Layer 2 of a small transformer language model trained on English Wikipedia (13 layers, counted from 0, width 128).
A neuron's activation on a vector x is GELU(gate . x) times (in . x), where the dot is the dot product.
The model reads these tokens: "ster" "," " white" " he" "a" "th" " a" "ster" "," " he" "a" "th" " a" "ster" ","

The vector x that enters this layer's MLP at each token. A number n stands for n times 0.0074.
0 "ster": -130 -85 9 0 92 -308 204 -120 15 194 -186 126 83 -42 76 271 -175 -177 143 -31 -149 -206 -129 38 193 163 148 -284 -65 -161 59 -151 2 81 111 -3 29 -111 -51 -3 119 -9 -103 35 -311 -321 -80 99 193 -215 89 9 -42 87 53 -66 20 -82 57 157 -99 -190 -206 102 73 37 -16 -40 86 -73 81 30 -3 69 -129 326 254 -214 18 -99 29 109 46 197 -13 225 -278 -60 -137 -49 -55 92 -164 138 -8 -68 -174 -66 106 -129 -195 -94 -10 -57 137 -8 -122 197 -94 175 -200 125 24 -123 -16 -29 26 113 -163 4 -4 294 28 -187 14 -74 -169 73
1 ",": -48 -259 14 20 -17 228 -97 216 -274 11 23 76 118 34 178 363 -27 -88 -128 -48 -198 -94 41 213 58 134 -221 42 147 -136 -179 -2 -69 97 95 229 69 -15 -91 50 -22 -32 262 -23 -123 -55 39 0 57 -89 -28 83 113 -92 258 -22 82 38 -24 82 3 255 -473 -20 -142 136 -94 -11 150 -83 -58 77 239 -109 -59 16 9 -339 -50 -126 88 71 146 -65 -2 253 7 71 -86 -182 -6 -24 -43 78 -19 -132 -122 -197 -55 -59 -126 -118 -82 -52 57 -113 -10 180 26 -172 22 42 -254 -45 -128 128 -190 -66 26 14 -8 107 47 -26 194 115 -39 93
2 " white": 138 -37 -26 28 45 107 18 246 -178 40 191 5 220 154 76 283 89 -129 53 -31 -297 -171 35 -182 211 117 75 159 89 -101 -25 194 -135 159 -101 26 -68 -52 126 228 146 -47 -14 -35 -17 -7 -304 23 60 76 179 29 -124 206 -123 -53 -34 200 -49 43 -14 -88 -424 173 141 128 5 69 38 -216 123 128 -268 53 80 -42 -71 -339 110 21 188 -26 -51 289 142 69 21 75 -47 147 -74 45 5 20 85 30 -60 -62 100 -112 -283 123 -126 -70 79 -90 194 -39 2 -149 14 -81 55 48 149 -227 -43 137 62 91 -70 -67 81 -74 -22 -95 35 96
3 " he": -17 -12 -25 60 -88 206 -62 153 -137 15 -97 -43 131 355 150 -127 33 -108 -176 68 109 -205 -137 162 80 -107 23 66 -88 -165 28 -75 -178 -135 26 50 -210 117 -91 276 -143 -244 265 -113 -142 -16 176 -152 -5 -98 133 15 204 -129 75 30 132 124 -22 24 -115 -110 -193 202 244 14 6 -81 44 -216 57 287 -106 18 40 31 -45 -276 -3 143 168 80 79 332 70 140 81 127 -19 -180 142 -87 84 68 -72 92 -26 45 -3 -136 -19 -35 -196 127 -13 190 122 114 -243 74 9 48 -6 52 177 -71 -135 240 123 -81 -134 125 -42 -15 71 14 310 35
4 "a": -165 120 -20 55 -224 -20 -57 154 151 62 269 -76 214 18 287 11 128 -163 -54 89 320 67 84 -169 106 113 82 73 -163 8 -197 1 -150 -193 -35 -73 62 40 102 44 20 -239 -165 43 -90 -153 75 -87 47 106 -71 89 382 -12 -63 -120 95 -211 -89 -175 -62 62 -88 284 40 84 -97 -64 -128 -129 -230 56 -97 -123 -70 163 -21 -53 43 -216 -43 114 123 266 -74 37 -207 105 117 -132 53 120 -123 -166 -52 -404 -130 -200 -45 -48 -22 -227 -30 -53 -49 271 37 86 -218 -40 113 -209 4 -201 31 -56 122 36 -70 15 53 -32 -76 291 -35 90 119 101
5 "th": -63 -73 -29 -33 -118 -16 47 89 -13 58 58 226 94 179 -26 69 15 23 -93 -19 201 -21 -216 -204 44 200 66 -42 -187 -21 159 -136 152 108 -242 -68 283 113 14 -100 -71 -65 -175 127 35 -139 43 25 -56 -182 -79 -3 127 144 -15 -12 -104 269 -104 -146 -94 43 -339 136 186 128 -146 -135 -82 84 -53 -31 108 -224 -108 155 302 -73 -43 25 -179 -58 -93 94 -210 -99 -40 202 50 -232 73 131 -7 1 58 -78 -119 41 209 -237 -161 102 182 255 59 47 209 -235 -43 39 65 43 -282 83 -140 125 156 -20 49 76 198 280 249 36 -72 213 17 178
6 " a": -211 -126 35 -176 -75 86 -205 197 -121 -50 -14 -176 43 33 170 169 22 -184 -33 -200 273 -161 -186 50 -102 -1 184 245 -39 67 -241 -56 -58 -70 17 -203 167 0 -151 -21 -28 3 20 -162 -99 -139 188 -52 -97 -153 -37 9 -127 135 -61 8 -175 85 113 -84 18 48 -248 130 29 120 -167 -39 33 -151 61 241 -46 -111 -69 -263 -36 -371 -57 60 69 3 146 138 94 -154 26 39 -144 -89 148 -98 145 -45 -231 -325 -139 -66 -2 4 -245 -133 -18 10 -34 2 249 -75 -84 -9 234 75 33 28 118 -3 251 148 -151 -161 -26 -98 24 58 44 -117 0 77
7 "ster": -123 50 21 -123 62 -128 98 144 105 123 -60 140 41 -35 94 216 -183 -154 23 164 10 -94 7 -11 131 162 81 40 -66 -147 -132 -239 -94 52 19 -32 -51 -24 15 -165 66 -8 -132 113 -215 -246 -60 78 -208 -236 115 41 43 148 -86 25 91 -86 -4 69 -29 -31 -11 265 46 18 -38 -193 -27 3 179 -52 58 97 -219 254 318 -221 -317 -111 10 54 123 156 -132 206 -228 122 3 -215 43 115 -121 23 -39 -86 -182 -271 189 -144 -269 -12 -7 -4 107 -56 -44 90 -88 259 -130 129 -31 -35 151 -28 145 72 -54 -307 220 300 15 -93 21 -114 -143 184
8 ",": -101 -230 67 -31 -19 306 -91 314 -217 36 26 89 58 76 223 394 -25 -33 -198 -132 -111 -83 -8 201 8 124 -233 157 135 -108 -200 -9 -109 138 37 164 168 90 -93 27 -104 36 201 -24 -14 -69 25 65 -13 -91 -34 115 110 -78 157 -39 12 113 -49 -16 -7 295 -377 -41 -137 145 -160 -21 11 -47 22 102 307 -89 -105 -8 -26 -313 -131 -142 11 6 173 -38 -5 278 102 83 -82 -250 54 -94 -20 72 -83 -164 -168 -193 -39 -63 -274 -81 -25 -44 39 -83 60 153 -10 -189 175 24 -207 38 -133 37 -81 -104 78 -23 88 75 57 18 184 90 -86 50
9 " he": -50 32 22 16 -82 220 -123 43 -112 20 -62 -11 120 326 172 -136 41 -89 -210 60 133 -189 -134 184 64 -138 1 116 -99 -181 47 -69 -173 -179 29 45 -263 116 -97 227 -137 -199 231 -84 -100 -14 210 -173 -53 -101 134 2 222 -122 100 -14 122 88 -28 -9 -80 -76 -153 211 213 -26 15 -89 66 -233 94 170 -59 37 106 -32 -66 -297 -72 112 135 120 68 328 36 165 52 171 -30 -184 156 -72 76 62 -80 117 -6 63 -11 -107 -12 -16 -190 158 -17 201 137 65 -203 103 5 55 44 109 160 -96 -29 243 150 -161 -139 104 6 25 115 44 291 -28
10 "a": -172 117 -25 42 -233 -37 -72 134 148 51 258 -75 198 12 280 23 123 -164 -67 79 336 70 101 -156 93 95 72 83 -171 9 -214 1 -133 -211 -32 -58 53 29 103 22 28 -253 -156 50 -74 -126 86 -101 24 92 -76 97 395 -21 -45 -131 96 -222 -85 -166 -65 82 -88 288 21 76 -83 -75 -91 -138 -249 41 -108 -114 -71 146 -9 -54 45 -214 -61 135 118 296 -101 36 -206 130 117 -156 52 118 -112 -160 -41 -404 -133 -211 -59 -36 -13 -223 -32 -35 -39 278 22 74 -207 -40 89 -198 -10 -203 41 -41 94 53 -71 -8 58 -19 -68 294 -17 91 116 91
11 "th": -68 -72 -29 -36 -120 -24 44 74 -12 55 54 226 98 178 -29 73 14 17 -100 -21 212 -29 -211 -203 42 196 71 -51 -190 -19 154 -131 159 103 -239 -64 284 107 18 -109 -70 -80 -170 130 37 -132 38 21 -63 -188 -79 3 131 140 -7 -20 -106 264 -101 -145 -92 52 -345 135 187 126 -140 -138 -62 79 -63 -39 107 -218 -106 148 304 -74 -42 21 -184 -51 -95 107 -222 -101 -46 216 48 -243 77 132 -1 0 64 -82 -119 40 203 -237 -153 107 189 256 64 45 205 -239 -39 37 50 45 -286 75 -132 128 143 -18 42 71 194 283 241 41 -68 212 17 172
12 " a": -205 -127 32 -181 -79 89 -208 184 -122 -54 -20 -180 48 29 169 170 26 -185 -32 -197 281 -161 -180 54 -98 -4 185 247 -42 63 -245 -54 -53 -72 21 -197 162 -4 -151 -25 -25 -5 29 -160 -101 -137 184 -53 -101 -156 -38 11 -132 137 -55 11 -179 84 108 -81 17 51 -253 131 23 117 -167 -46 39 -156 50 242 -41 -109 -70 -271 -37 -372 -51 64 68 10 144 147 83 -151 18 38 -144 -91 146 -93 150 -50 -227 -328 -143 -70 -1 5 -236 -128 -19 10 -33 2 255 -74 -82 -9 224 80 30 24 117 -1 245 151 -157 -160 -24 -90 20 62 45 -118 1 76
13 "ster": -123 53 23 -122 62 -125 96 141 106 120 -62 140 45 -35 95 214 -181 -153 20 171 14 -92 8 -13 131 162 81 40 -68 -146 -137 -242 -90 52 20 -33 -54 -24 15 -172 63 -8 -130 113 -213 -245 -61 78 -212 -237 114 40 46 147 -85 28 91 -89 -3 66 -25 -25 -11 264 45 18 -36 -196 -23 3 174 -52 57 96 -219 250 318 -218 -320 -111 10 56 122 160 -134 203 -229 124 3 -217 45 115 -121 21 -38 -87 -183 -273 187 -146 -264 -10 -5 -5 107 -58 -43 86 -87 257 -132 128 -35 -37 153 -24 141 70 -55 -309 222 300 14 -92 21 -112 -144 184
14 ",": -99 -223 69 -29 -20 311 -107 264 -221 30 13 101 59 62 217 388 -27 -25 -200 -99 -95 -71 6 190 9 111 -239 162 135 -110 -213 -10 -101 135 52 170 156 94 -86 13 -110 49 205 -15 -1 -61 20 62 -27 -102 -27 124 102 -79 171 -35 5 107 -72 -8 5 304 -378 -44 -143 140 -162 -34 23 -46 4 88 317 -85 -102 -25 -33 -309 -130 -148 2 20 170 -6 -26 269 93 85 -89 -260 61 -87 -23 67 -87 -154 -184 -203 -36 -64 -261 -75 -19 -56 37 -85 67 153 -7 -196 162 32 -213 43 -137 48 -85 -105 81 -30 94 78 51 33 184 86 -77 50

Each question shows the input weights of one neuron of the MLP. A number n stands for n times 0.00083.

n331 gate: -8 -40 -106 -91 166 -35 -18 100 -71 101 13 25 -211 5 42 10 -39 -3 -35 -27 3 3 -34 81 -136 -86 42 88 37 -9 -101 15 34 -102 -83 5 34 90 -5 108 -124 34 -31 15 -160 64 0 79 -3 118 13 42 -162 -72 -34 -46 106 -168 -67 166 5 58 135 8 -124 10 -97 -97 -111 -7 80 132 5 106 -3 53 144 12 153 -8 -145 -116 51 -107 97 -20 -3 53 -25 133 -114 15 -3 13 -37 -27 -46 -121 36 -106 -16 100 -202 60 -30 -90 -166 8 -136 88 117 -90 -89 -119 90 10 -13 116 0 91 42 -26 64 18 -131 -138 26 -85
n331 in: 75 -102 -2 33 -38 -122 -32 41 -7 -42 34 -112 -10 -25 -28 0 -2 -32 45 -63 5 -181 20 -12 7 114 -162 120 -120 -21 -72 34 57 -19 -26 -2 -71 67 74 -38 122 -49 127 7 -117 23 11 -139 10 -29 -34 137 -92 -14 15 179 -163 27 45 179 143 -62 -21 238 66 174 7 -150 -103 -44 98 118 -166 0 -31 -148 50 -96 145 2 -77 100 67 -80 7 60 29 47 29 85 -37 98 22 10 77 -56 0 50 73 -5 20 136 -106 -135 -9 -27 -32 -50 -20 -86 89 -70 17 -26 59 -107 -14 59 -19 25 12 -67 -15 17 42 52 -13 -104
Its two highest activations, in order, are on tokens 6 " a", 12 " a"

n382 gate: 98 -3 16 24 66 -14 76 -65 77 -97 -37 -118 -240 -136 29 -72 -70 234 79 24 -107 28 -54 -37 -3 126 -68 3 -79 -10 -198 104 -50 126 91 -83 37 88 -131 -71 17 97 -45 8 9 -73 -127 69 -50 -55 6 -38 -63 30 38 90 44 56 -25 -275 61 -8 79 -52 17 -173 -101 -84 183 -18 68 -170 3 -11 6 26 -41 194 209 -48 -114 -87 -122 56 -82 83 -8 69 56 184 136 86 -98 110 -38 173 178 -8 -53 30 55 -36 157 -121 -114 -127 -38 -88 46 32 106 23 20 -52 -40 -121 -28 -138 -51 -43 -13 -80 -137 8 57 22 35 66
n382 in: -125 142 -70 54 -83 43 -152 -106 7 8 21 99 -8 189 -35 13 -130 -35 8 38 96 -115 -24 -119 -15 102 38 -57 -149 128 49 133 -35 -44 91 -140 -67 -65 102 75 -56 8 -99 68 79 10 110 -58 -144 -91 120 101 75 -77 -69 -127 21 63 108 -54 -138 -68 70 96 137 -21 98 52 -11 26 35 43 -89 57 -26 -57 -78 -144 29 -21 -3 35 105 -226 10 -49 -72 -101 76 -79 40 -217 76 34 3 -46 -37 -78 207 96 22 -28 -121 68 156 -35 -76 -91 11 -8 108 57 221 74 31 -34 47 -77 51 32 48 76 135 -13 48 80 14 5
It fires most on token 14 ","

n55 gate: 36 74 66 30 -151 -133 -130 -145 119 102 -59 91 -47 -29 -21 -35 8 83 -71 -3 85 3 62 -80 -29 -102 -73 128 -63 -64 -105 23 69 55 -25 -17 11 -29 -219 49 -28 -54 133 42 98 -176 96 11 -111 22 122 -74 -8 98 43 -53 61 22 -8 -139 30 245 82 -102 -162 -179 -28 -81 41 30 -185 -150 40 -102 31 -134 -99 145 28 -88 33 42 86 3 -36 -11 42 -133 20 -145 40 -97 129 -17 8 41 -17 -91 -37 41 40 -36 84 -29 108 -96 -8 144 -20 13 -133 153 98 27 -66 -280 -184 8 -13 -63 219 92 -56 17 -40 66 -116 -14
n55 in: 275 -27 31 -183 -11 69 -19 72 -86 -20 58 61 -98 -100 32 8 -11 -137 -3 19 -199 -42 -64 118 45 63 -19 -144 -37 -82 32 11 36 48 -154 -112 13 -5 -42 8 -147 -151 -25 5 -68 -19 -101 -3 -72 38 -125 104 13 51 -59 -82 -63 99 -27 120 -122 -35 22 -16 -139 49 -245 34 111 37 -92 142 11 -3 35 41 81 104 22 -117 -93 -86 -44 41 148 -43 -83 -34 38 -30 -34 -57 280 -102 -53 -77 -69 -132 -44 35 -56 -67 17 -28 50 -19 -63 103 -39 29 131 -139 44 -80 64 -110 -74 -149 -126 -39 -39 25 201 213 -124 -16 71 -94
Its three highest activations, in order, are on tokens 14 ",", 8 ",", 9 " he"

n241 gate: 57 5 113 5 -29 -24 -105 106 -60 -80 63 -39 -95 -62 16 -209 3 111 34 -118 109 -80 171 125 62 24 210 43 26 -19 -185 77 -28 101 128 -119 175 -83 130 0 11 135 -149 173 53 -126 68 22 -9 158 38 42 -180 -27 -59 63 -86 168 -50 39 46 -35 37 -40 -63 61 -14 -45 8 71 3 108 28 -24 -35 79 -142 15 -39 -191 22 44 132 14 -8 -40 -11 -17 16 43 -3 24 67 38 99 -58 -74 -131 144 64 25 -9 25 17 71 66 0 252 8 149 78 -34 125 5 32 67 -41 123 -148 -11 18 -131 25 -49 16 96 163 128
n241 in: -54 63 97 107 56 37 -120 -80 2 -74 73 -34 54 218 -108 -127 -27 -44 52 57 -45 79 57 50 -136 52 94 -50 55 -2 -117 33 -15 -8 -16 39 143 -33 -33 42 11 -8 -44 -84 94 -39 105 -16 17 103 3 -11 118 -161 2 35 -99 116 5 123 -51 -61 -45 61 -96 77 89 67 -59 169 143 -11 -47 -5 -80 89 -88 10 41 -200 -124 43 32 132 0 -35 -11 -225 -86 16 85 29 -3 130 49 125 41 -112 -31 -43 64 134 112 39 -18 -30 10 19 89 179 198 122 159 34 46 64 107 111 -88 -88 88 -41 70 -73 -21 -93 154 288
Its two highest activations, in order, are on tokens 6 " a", 12 " a"

n355 gate: 22 16 -23 170 -69 -42 155 91 -30 263 130 -65 0 106 129 5 -24 -179 -89 -114 3 -25 -16 3 -108 -163 -172 -111 -8 -38 141 54 -74 226 29 -113 3 -108 -110 82 22 49 -74 -51 -91 -78 -102 -70 -28 13 -43 -5 129 92 32 121 64 51 16 -82 19 29 11 101 27 101 -11 61 78 -132 -68 55 155 -69 -64 -58 85 -170 -38 -5 86 38 11 -54 -34 -50 123 28 3 32 -3 -11 22 -100 -54 -117 57 -8 120 -80 -86 -114 -3 -22 60 24 -70 114 -50 -106 21 161 62 -68 19 48 56 -60 -191 19 10 25 -46 212 146 98 -162 -63
n355 in: 87 -68 73 34 22 -65 33 209 -80 10 17 -24 20 31 -26 10 42 -109 26 14 -34 95 63 41 -2 83 151 12 -27 -72 -171 -47 -162 -70 -37 5 124 80 88 -12 -38 8 133 136 15 -17 85 -64 -31 -163 160 73 -36 29 -114 -12 -143 0 -116 23 -90 15 -29 -2 5 -105 32 -115 -57 56 126 101 104 73 -133 2 -110 0 -100 91 10 137 74 -5 -87 49 -40 212 40 -59 92 29 -38 97 26 26 -75 -37 -33 -129 59 158 105 31 -84 45 128 149 91 64 2 -143 -15 -65 -118 -24 -42 57 -31 79 73 119 -82 5 -48 0 92 100
Its three highest activations, in order, are on tokens 8 ",", 14 ",", 1 ","

n397 gate: 84 177 -131 61 -5 -213 140 75 -43 -53 -47 83 55 98 -150 -30 32 -19 254 78 33 -63 -45 -8 15 48 -13 132 -71 -115 0 -79 -79 36 98 93 -37 -77 -64 -5 58 152 -29 129 -116 8 -109 -70 -126 87 -10 -64 -107 -33 -106 3 99 107 138 -11 44 -173 13 -15 117 -18 -42 -124 -27 92 21 -170 -8 -57 122 103 -70 12 -42 114 68 -63 57 44 -95 -59 -66 51 123 -97 -27 -39 -75 -18 5 -13 90 -67 35 52 -30 -8 -30 -22 -76 -66 40 57 -153 -28 -16 -167 37 53 -47 -15 -73 -53 -53 -83 3 -59 37 98 -162 -203 146 90
n397 in: -34 94 56 110 -115 -5 -115 -47 -10 34 73 -22 49 145 97 35 -26 -95 -88 -135 79 -68 3 114 -5 -97 243 -131 81 43 -56 37 123 -3 46 8 32 -25 161 97 105 -45 58 34 -27 -113 67 -90 100 -82 8 58 33 -53 119 -140 111 -47 91 -50 -36 -66 -51 125 -18 -79 42 -93 40 42 76 50 -109 -8 10 -19 -102 -19 -68 -142 80 76 262 8 38 92 81 -13 16 176 76 -85 -125 -26 144 -165 -24 148 -130 -41 19 -63 -13 85 68 -115 139 -28 21 -22 -15 96 80 88 77 -48 23 -5 77 -74 20 -130 65 68 100 89 -72 -53
Its two highest activations, in order, are on tokens 2 " white", 0 "ster"

n414 gate: 72 38 -116 123 45 89 142 -16 -40 184 -15 49 104 -5 -22 42 69 -167 210 89 42 -3 34 37 -27 -7 25 88 25 -65 58 -159 10 -95 -30 102 22 -61 -135 70 54 54 -165 -157 34 -64 -45 61 3 150 83 137 -27 60 32 -23 -68 -38 100 -23 -126 -148 -70 83 -18 -105 28 24 29 69 -62 41 13 123 162 -7 -78 -71 -3 75 81 64 -3 31 10 -58 -67 0 53 109 -10 139 150 -74 -93 -64 152 38 128 -123 18 -46 -61 -129 0 -69 68 30 55 37 18 -108 145 74 159 28 28 28 44 -18 44 -71 -199 -39 -116 20 8 -118
n414 in: -5 -108 102 -5 -55 9 -2 34 -38 27 -177 -19 -29 152 91 7 56 62 24 -78 93 67 20 12 151 -19 135 -32 -2 -21 -212 108 67 64 55 -90 -5 -100 5 -17 67 -141 74 104 -130 -175 -18 -63 0 -10 7 17 109 -29 7 66 -31 41 162 -22 67 -22 -62 58 -136 -70 15 -65 -117 -64 72 -12 -83 -152 46 37 75 25 15 -97 163 59 179 122 -50 7 47 43 132 110 123 -58 -123 96 94 -151 138 29 55 103 78 -80 20 -38 -9 15 0 -65 -43 -21 -56 3 -22 -130 -55 48 -136 -79 7 15 -30 75 47 34 -2 117 -114 12
Its three highest activations, in order, are on tokens 0 "ster", 4 "a", 3 " he"

n282 gate: 29 163 147 91 -58 -57 163 77 -35 -65 168 -90 26 -70 64 -70 24 -12 -6 -42 74 165 136 -135 -70 48 153 27 165 18 92 -9 69 -43 -118 -48 -14 147 -36 -60 0 -45 -74 -86 96 -176 -162 -38 -171 -109 148 83 -188 109 -218 102 64 -53 -57 21 -6 -9 209 -37 98 -9 18 57 -149 5 33 -45 54 -61 -35 -140 -66 136 80 140 -44 41 0 -50 -183 17 33 -9 12 73 67 -67 -105 -15 -17 71 83 -141 52 -95 -78 143 194 -90 -6 -50 92 17 -153 20 -32 -75 -87 48 29 -118 67 -6 11 -6 188 -102 53 47 17 -295 -94 83
n282 in: -115 59 -57 172 17 117 105 -27 -177 -181 -136 69 17 131 -107 -96 139 -12 -59 -28 127 15 -9 71 101 -193 197 -102 22 -50 176 -121 30 45 3 -26 -62 60 32 -73 -70 38 49 82 -38 -17 -117 117 12 -31 -196 -87 6 -112 -160 -32 128 40 222 -15 6 3 -17 -59 70 -37 23 27 78 21 3 -146 -118 23 -37 30 190 19 26 58 83 107 -14 -3 37 -184 41 -21 83 201 -46 -157 -145 37 -6 0 -49 28 -57 -68 -74 55 36 163 108 -223 50 26 41 0 -77 18 -57 -257 -39 93 -46 -26 -11 53 69 65 130 -26 119 -48 -164 -76
It fires most on token 5 "th"

n468 gate: -110 -99 52 3 -192 -64 87 -46 8 53 -17 14 -72 -63 -80 8 -55 24 -98 -56 17 -273 -190 62 -113 -3 31 -38 -67 -25 204 78 8 169 -96 115 -3 -8 109 -130 67 -67 -76 11 204 53 72 29 -250 0 126 37 -138 11 153 -147 -26 -66 127 50 -43 11 65 -91 -15 -88 -110 27 -72 21 -184 -105 -44 -159 54 -135 31 192 312 -41 23 96 40 -49 101 -184 -82 163 -55 -52 -27 106 12 -61 74 106 79 -23 -46 71 0 -95 -105 -59 31 -9 -72 -51 142 108 -29 101 46 70 -26 85 -72 -29 39 -53 74 -53 78 -32 86 -31 -95 116
n468 in: 41 40 129 -70 -105 -132 20 18 -5 -68 -47 25 20 -69 -11 72 -87 0 115 56 -23 32 21 107 19 -147 -25 -106 -135 -30 -83 20 -16 73 37 -174 200 269 80 -185 161 -18 9 80 89 -17 64 -121 -12 3 221 -152 -59 3 -18 -38 89 -78 -96 -44 -174 -40 -79 97 -32 -31 20 155 30 60 0 117 44 -37 -52 -128 -254 -75 105 32 196 76 -60 17 11 125 15 48 -89 -3 14 89 104 15 25 89 -23 -134 55 -83 92 184 -198 60 -199 -274 53 -51 30 8 -63 107 -112 -28 50 -6 -127 -140 69 71 -64 39 99 -17 86 -6 93 6
Its two highest activations, in order, are on tokens 10 "a", 4 "a"

n335 gate: -111 17 156 -3 137 25 -129 -107 16 -77 0 -89 -95 96 -69 8 -73 71 -110 -34 -65 6 15 42 -6 67 140 -14 164 -107 -69 131 -80 136 -183 80 22 -25 -30 -37 -21 -97 12 105 3 -163 -161 12 -67 -29 -81 14 -119 184 89 -17 -17 67 -20 -262 146 143 102 -57 -62 -74 58 57 48 60 38 -127 36 152 -92 65 0 0 -47 -189 -78 149 -12 -124 -79 46 135 165 75 -55 257 -78 -84 12 -167 -3 -9 -63 -44 -23 -140 194 102 -69 -8 -131 -25 14 65 17 26 114 32 48 -3 -131 263 -64 14 -21 94 98 76 3 -109 26 147 -54
n335 in: -75 81 68 29 -65 104 -142 -35 -86 -70 -119 233 -85 9 8 -63 158 -107 -51 146 135 69 -81 222 -110 -79 40 147 -59 -12 -84 97 120 32 -46 -48 31 50 8 -114 -11 -120 33 -44 -34 67 74 -63 -63 8 -68 204 214 -102 -49 17 57 -80 -73 173 51 89 -89 -43 -8 -65 157 74 83 -35 -53 -201 11 14 3 -75 100 3 -97 25 16 113 11 30 89 -168 -70 45 -121 58 -60 -125 37 -69 -82 -8 -8 -62 8 -3 -186 -149 -191 88 5 -39 8 -109 107 11 -30 -37 63 -171 -149 -38 77 -78 100 -129 -16 -8 30 -72 -29 -108 -26 -40
Its two highest activations, in order, are on tokens 14 ",", 8 ","

n369 gate: 63 -48 64 -5 -126 -63 -30 83 -70 47 148 8 -57 31 -78 -3 134 3 -84 -13 -27 -8 121 64 65 0 -58 48 119 7 -46 -25 -31 -21 -94 106 33 145 -128 64 49 -180 -69 -150 14 34 173 57 94 -147 -200 -66 210 189 71 98 86 -11 98 25 -62 155 56 126 -36 -21 95 -104 -144 -138 -111 -64 -64 13 -81 13 118 -13 -50 119 -33 -170 -124 -3 77 -75 -14 126 33 46 8 130 -39 -77 78 -45 -66 13 -13 172 31 -104 6 -20 150 -112 8 27 -42 -100 -146 -14 -90 -53 5 -64 -155 88 154 -64 112 -8 117 -22 87 142 -76 69
n369 in: -182 -60 -84 -2 -10 74 -108 113 -52 -10 95 20 -46 138 73 -10 -85 8 37 -199 105 -46 91 -76 19 54 2 7 70 40 30 8 -94 -129 -113 -83 -5 46 -39 18 21 26 137 58 -97 -126 12 51 179 65 33 -37 -75 100 78 -31 -81 61 -32 8 -40 -98 -97 83 -13 -168 -151 -207 -146 -18 168 5 -147 -45 8 26 -38 -2 54 -44 13 49 48 -20 72 -13 3 26 -127 -140 56 61 -207 49 22 -158 -18 -38 12 -75 -58 -73 24 -74 106 80 7 -48 -173 59 -200 -79 -127 -218 -23 -38 56 -31 -29 -68 -68 120 -8 -41 -10 58 -26 40
It fires most on token 10 "a"

n83 gate: -13 -21 -53 34 55 -189 -76 68 -74 120 67 -85 157 -108 97 41 -73 -145 57 72 58 103 8 115 -10 -77 191 140 73 19 13 110 -78 -34 -92 175 -23 -64 166 184 70 -122 -108 -66 151 -34 -10 66 39 -53 3 44 18 199 19 80 -189 -163 -84 16 -29 -53 -52 -21 -11 -110 166 72 39 -12 -71 -81 -44 -121 61 -10 71 12 89 46 141 127 0 67 16 -234 8 52 85 -99 -28 -27 -22 -5 -100 142 73 69 -51 -47 -41 -37 -11 171 -31 24 -67 21 156 33 -98 -25 83 109 27 -68 99 54 -77 14 10 -77 107 -148 -34 -13 8 -97
n83 in: -37 89 26 12 -121 -7 89 -5 81 -37 111 -118 -27 165 92 101 -22 38 -31 -135 79 116 5 23 115 0 -7 -73 -105 13 58 30 19 160 104 -170 -63 -23 20 -29 -55 92 112 16 -199 -83 -23 161 -77 92 129 93 -10 -19 71 -128 -151 64 -7 -75 17 181 0 -36 -17 7 -12 -119 -71 -120 60 -134 38 44 -34 25 68 -43 -47 27 103 42 22 127 12 48 -30 73 -73 66 98 10 50 86 14 -71 -116 0 97 116 -60 10 -3 8 -97 89 85 41 -23 -66 -144 -106 56 67 -51 -41 -76 89 92 -18 101 83 49 5 88 65 -165 127
On which token does it fire most, and how strongly? 2 " white", at about 1.2

n216 gate: 36 -65 206 21 84 -91 -115 -172 148 -31 231 56 192 6 -24 -34 -56 -149 27 -162 19 14 -39 48 132 -117 -21 -90 -97 80 30 -19 -52 -105 -171 17 -112 102 -51 -92 56 6 -45 10 23 -40 15 -118 -136 -65 -60 -178 -70 57 0 -47 148 -58 35 126 8 24 3 -43 0 14 -64 14 52 80 31 162 -23 46 132 109 172 18 78 -36 -14 -58 30 19 -22 16 25 -131 -44 138 102 -11 -11 -8 11 59 -17 46 107 209 11 -76 11 -85 3 150 -48 139 198 74 11 137 -58 105 52 -41 -192 -164 -58 138 -63 62 -55 56 173 3 106 38
n216 in: -182 -144 -109 18 114 51 109 -61 75 5 -108 78 34 -57 -161 60 11 -48 112 -81 62 -103 35 48 43 -15 36 20 18 -120 -70 -61 0 28 21 -43 -45 22 67 -183 -109 19 16 60 -110 -41 53 -65 -27 8 -62 144 -87 -62 -57 84 -65 -3 -26 133 16 13 -87 0 -59 98 11 27 95 -83 -189 -69 -73 91 123 -2 -5 5 -13 -64 -16 -304 172 -45 3 90 -58 130 10 -21 35 -89 46 82 45 3 -122 13 -55 44 259 72 65 -8 36 -127 78 3 -73 154 169 -100 -63 -15 -130 -33 120 -124 -158 -132 53 -3 -71 -58 -15 57 71 -57
It fires most on token 0 "ster"

n446 gate: 53 -35 55 -35 22 59 42 -41 -79 -59 -144 -72 -11 -37 -145 50 -33 -93 94 -197 38 -134 -78 14 42 -180 104 -103 3 -92 128 -61 68 207 -30 160 143 -26 -28 -49 28 -196 153 -154 68 -40 -153 -5 138 -49 27 91 -73 -83 45 -63 -104 -116 -3 137 -33 -35 -40 -35 45 51 -25 -96 6 77 45 62 3 -30 41 -127 79 -8 159 -59 11 -72 -38 -14 -143 35 -170 -14 105 25 -113 -90 -48 205 103 -133 117 3 -21 68 -23 -82 -31 9 99 22 -92 24 73 -111 -77 216 -176 13 -79 97 -170 25 -90 70 -45 119 -17 -136 51 -27 -48 -84
n446 in: -37 -116 30 -43 80 119 140 66 -39 -101 -87 73 -250 -52 -138 30 -76 64 20 -200 -15 -77 -77 164 -140 0 20 51 191 -21 67 -8 -40 51 -23 3 166 55 24 -209 -63 -35 87 40 -172 43 -80 18 -25 260 49 13 -15 23 99 -34 -52 52 28 146 -18 -64 -59 23 -11 -82 -26 -13 -111 180 146 3 35 -75 23 -15 90 5 85 -101 -154 -55 -91 -42 -46 -44 -111 -46 -18 -60 80 -88 -159 68 156 63 74 5 7 -96 -126 28 -24 -89 -114 42 -161 16 62 13 99 0 -29 -5 -66 -74 -8 -95 50 -35 -58 43 32 53 43 41 -41 0
Its three highest activations, in order, are on tokens 1 ",", 0 "ster", 8 ","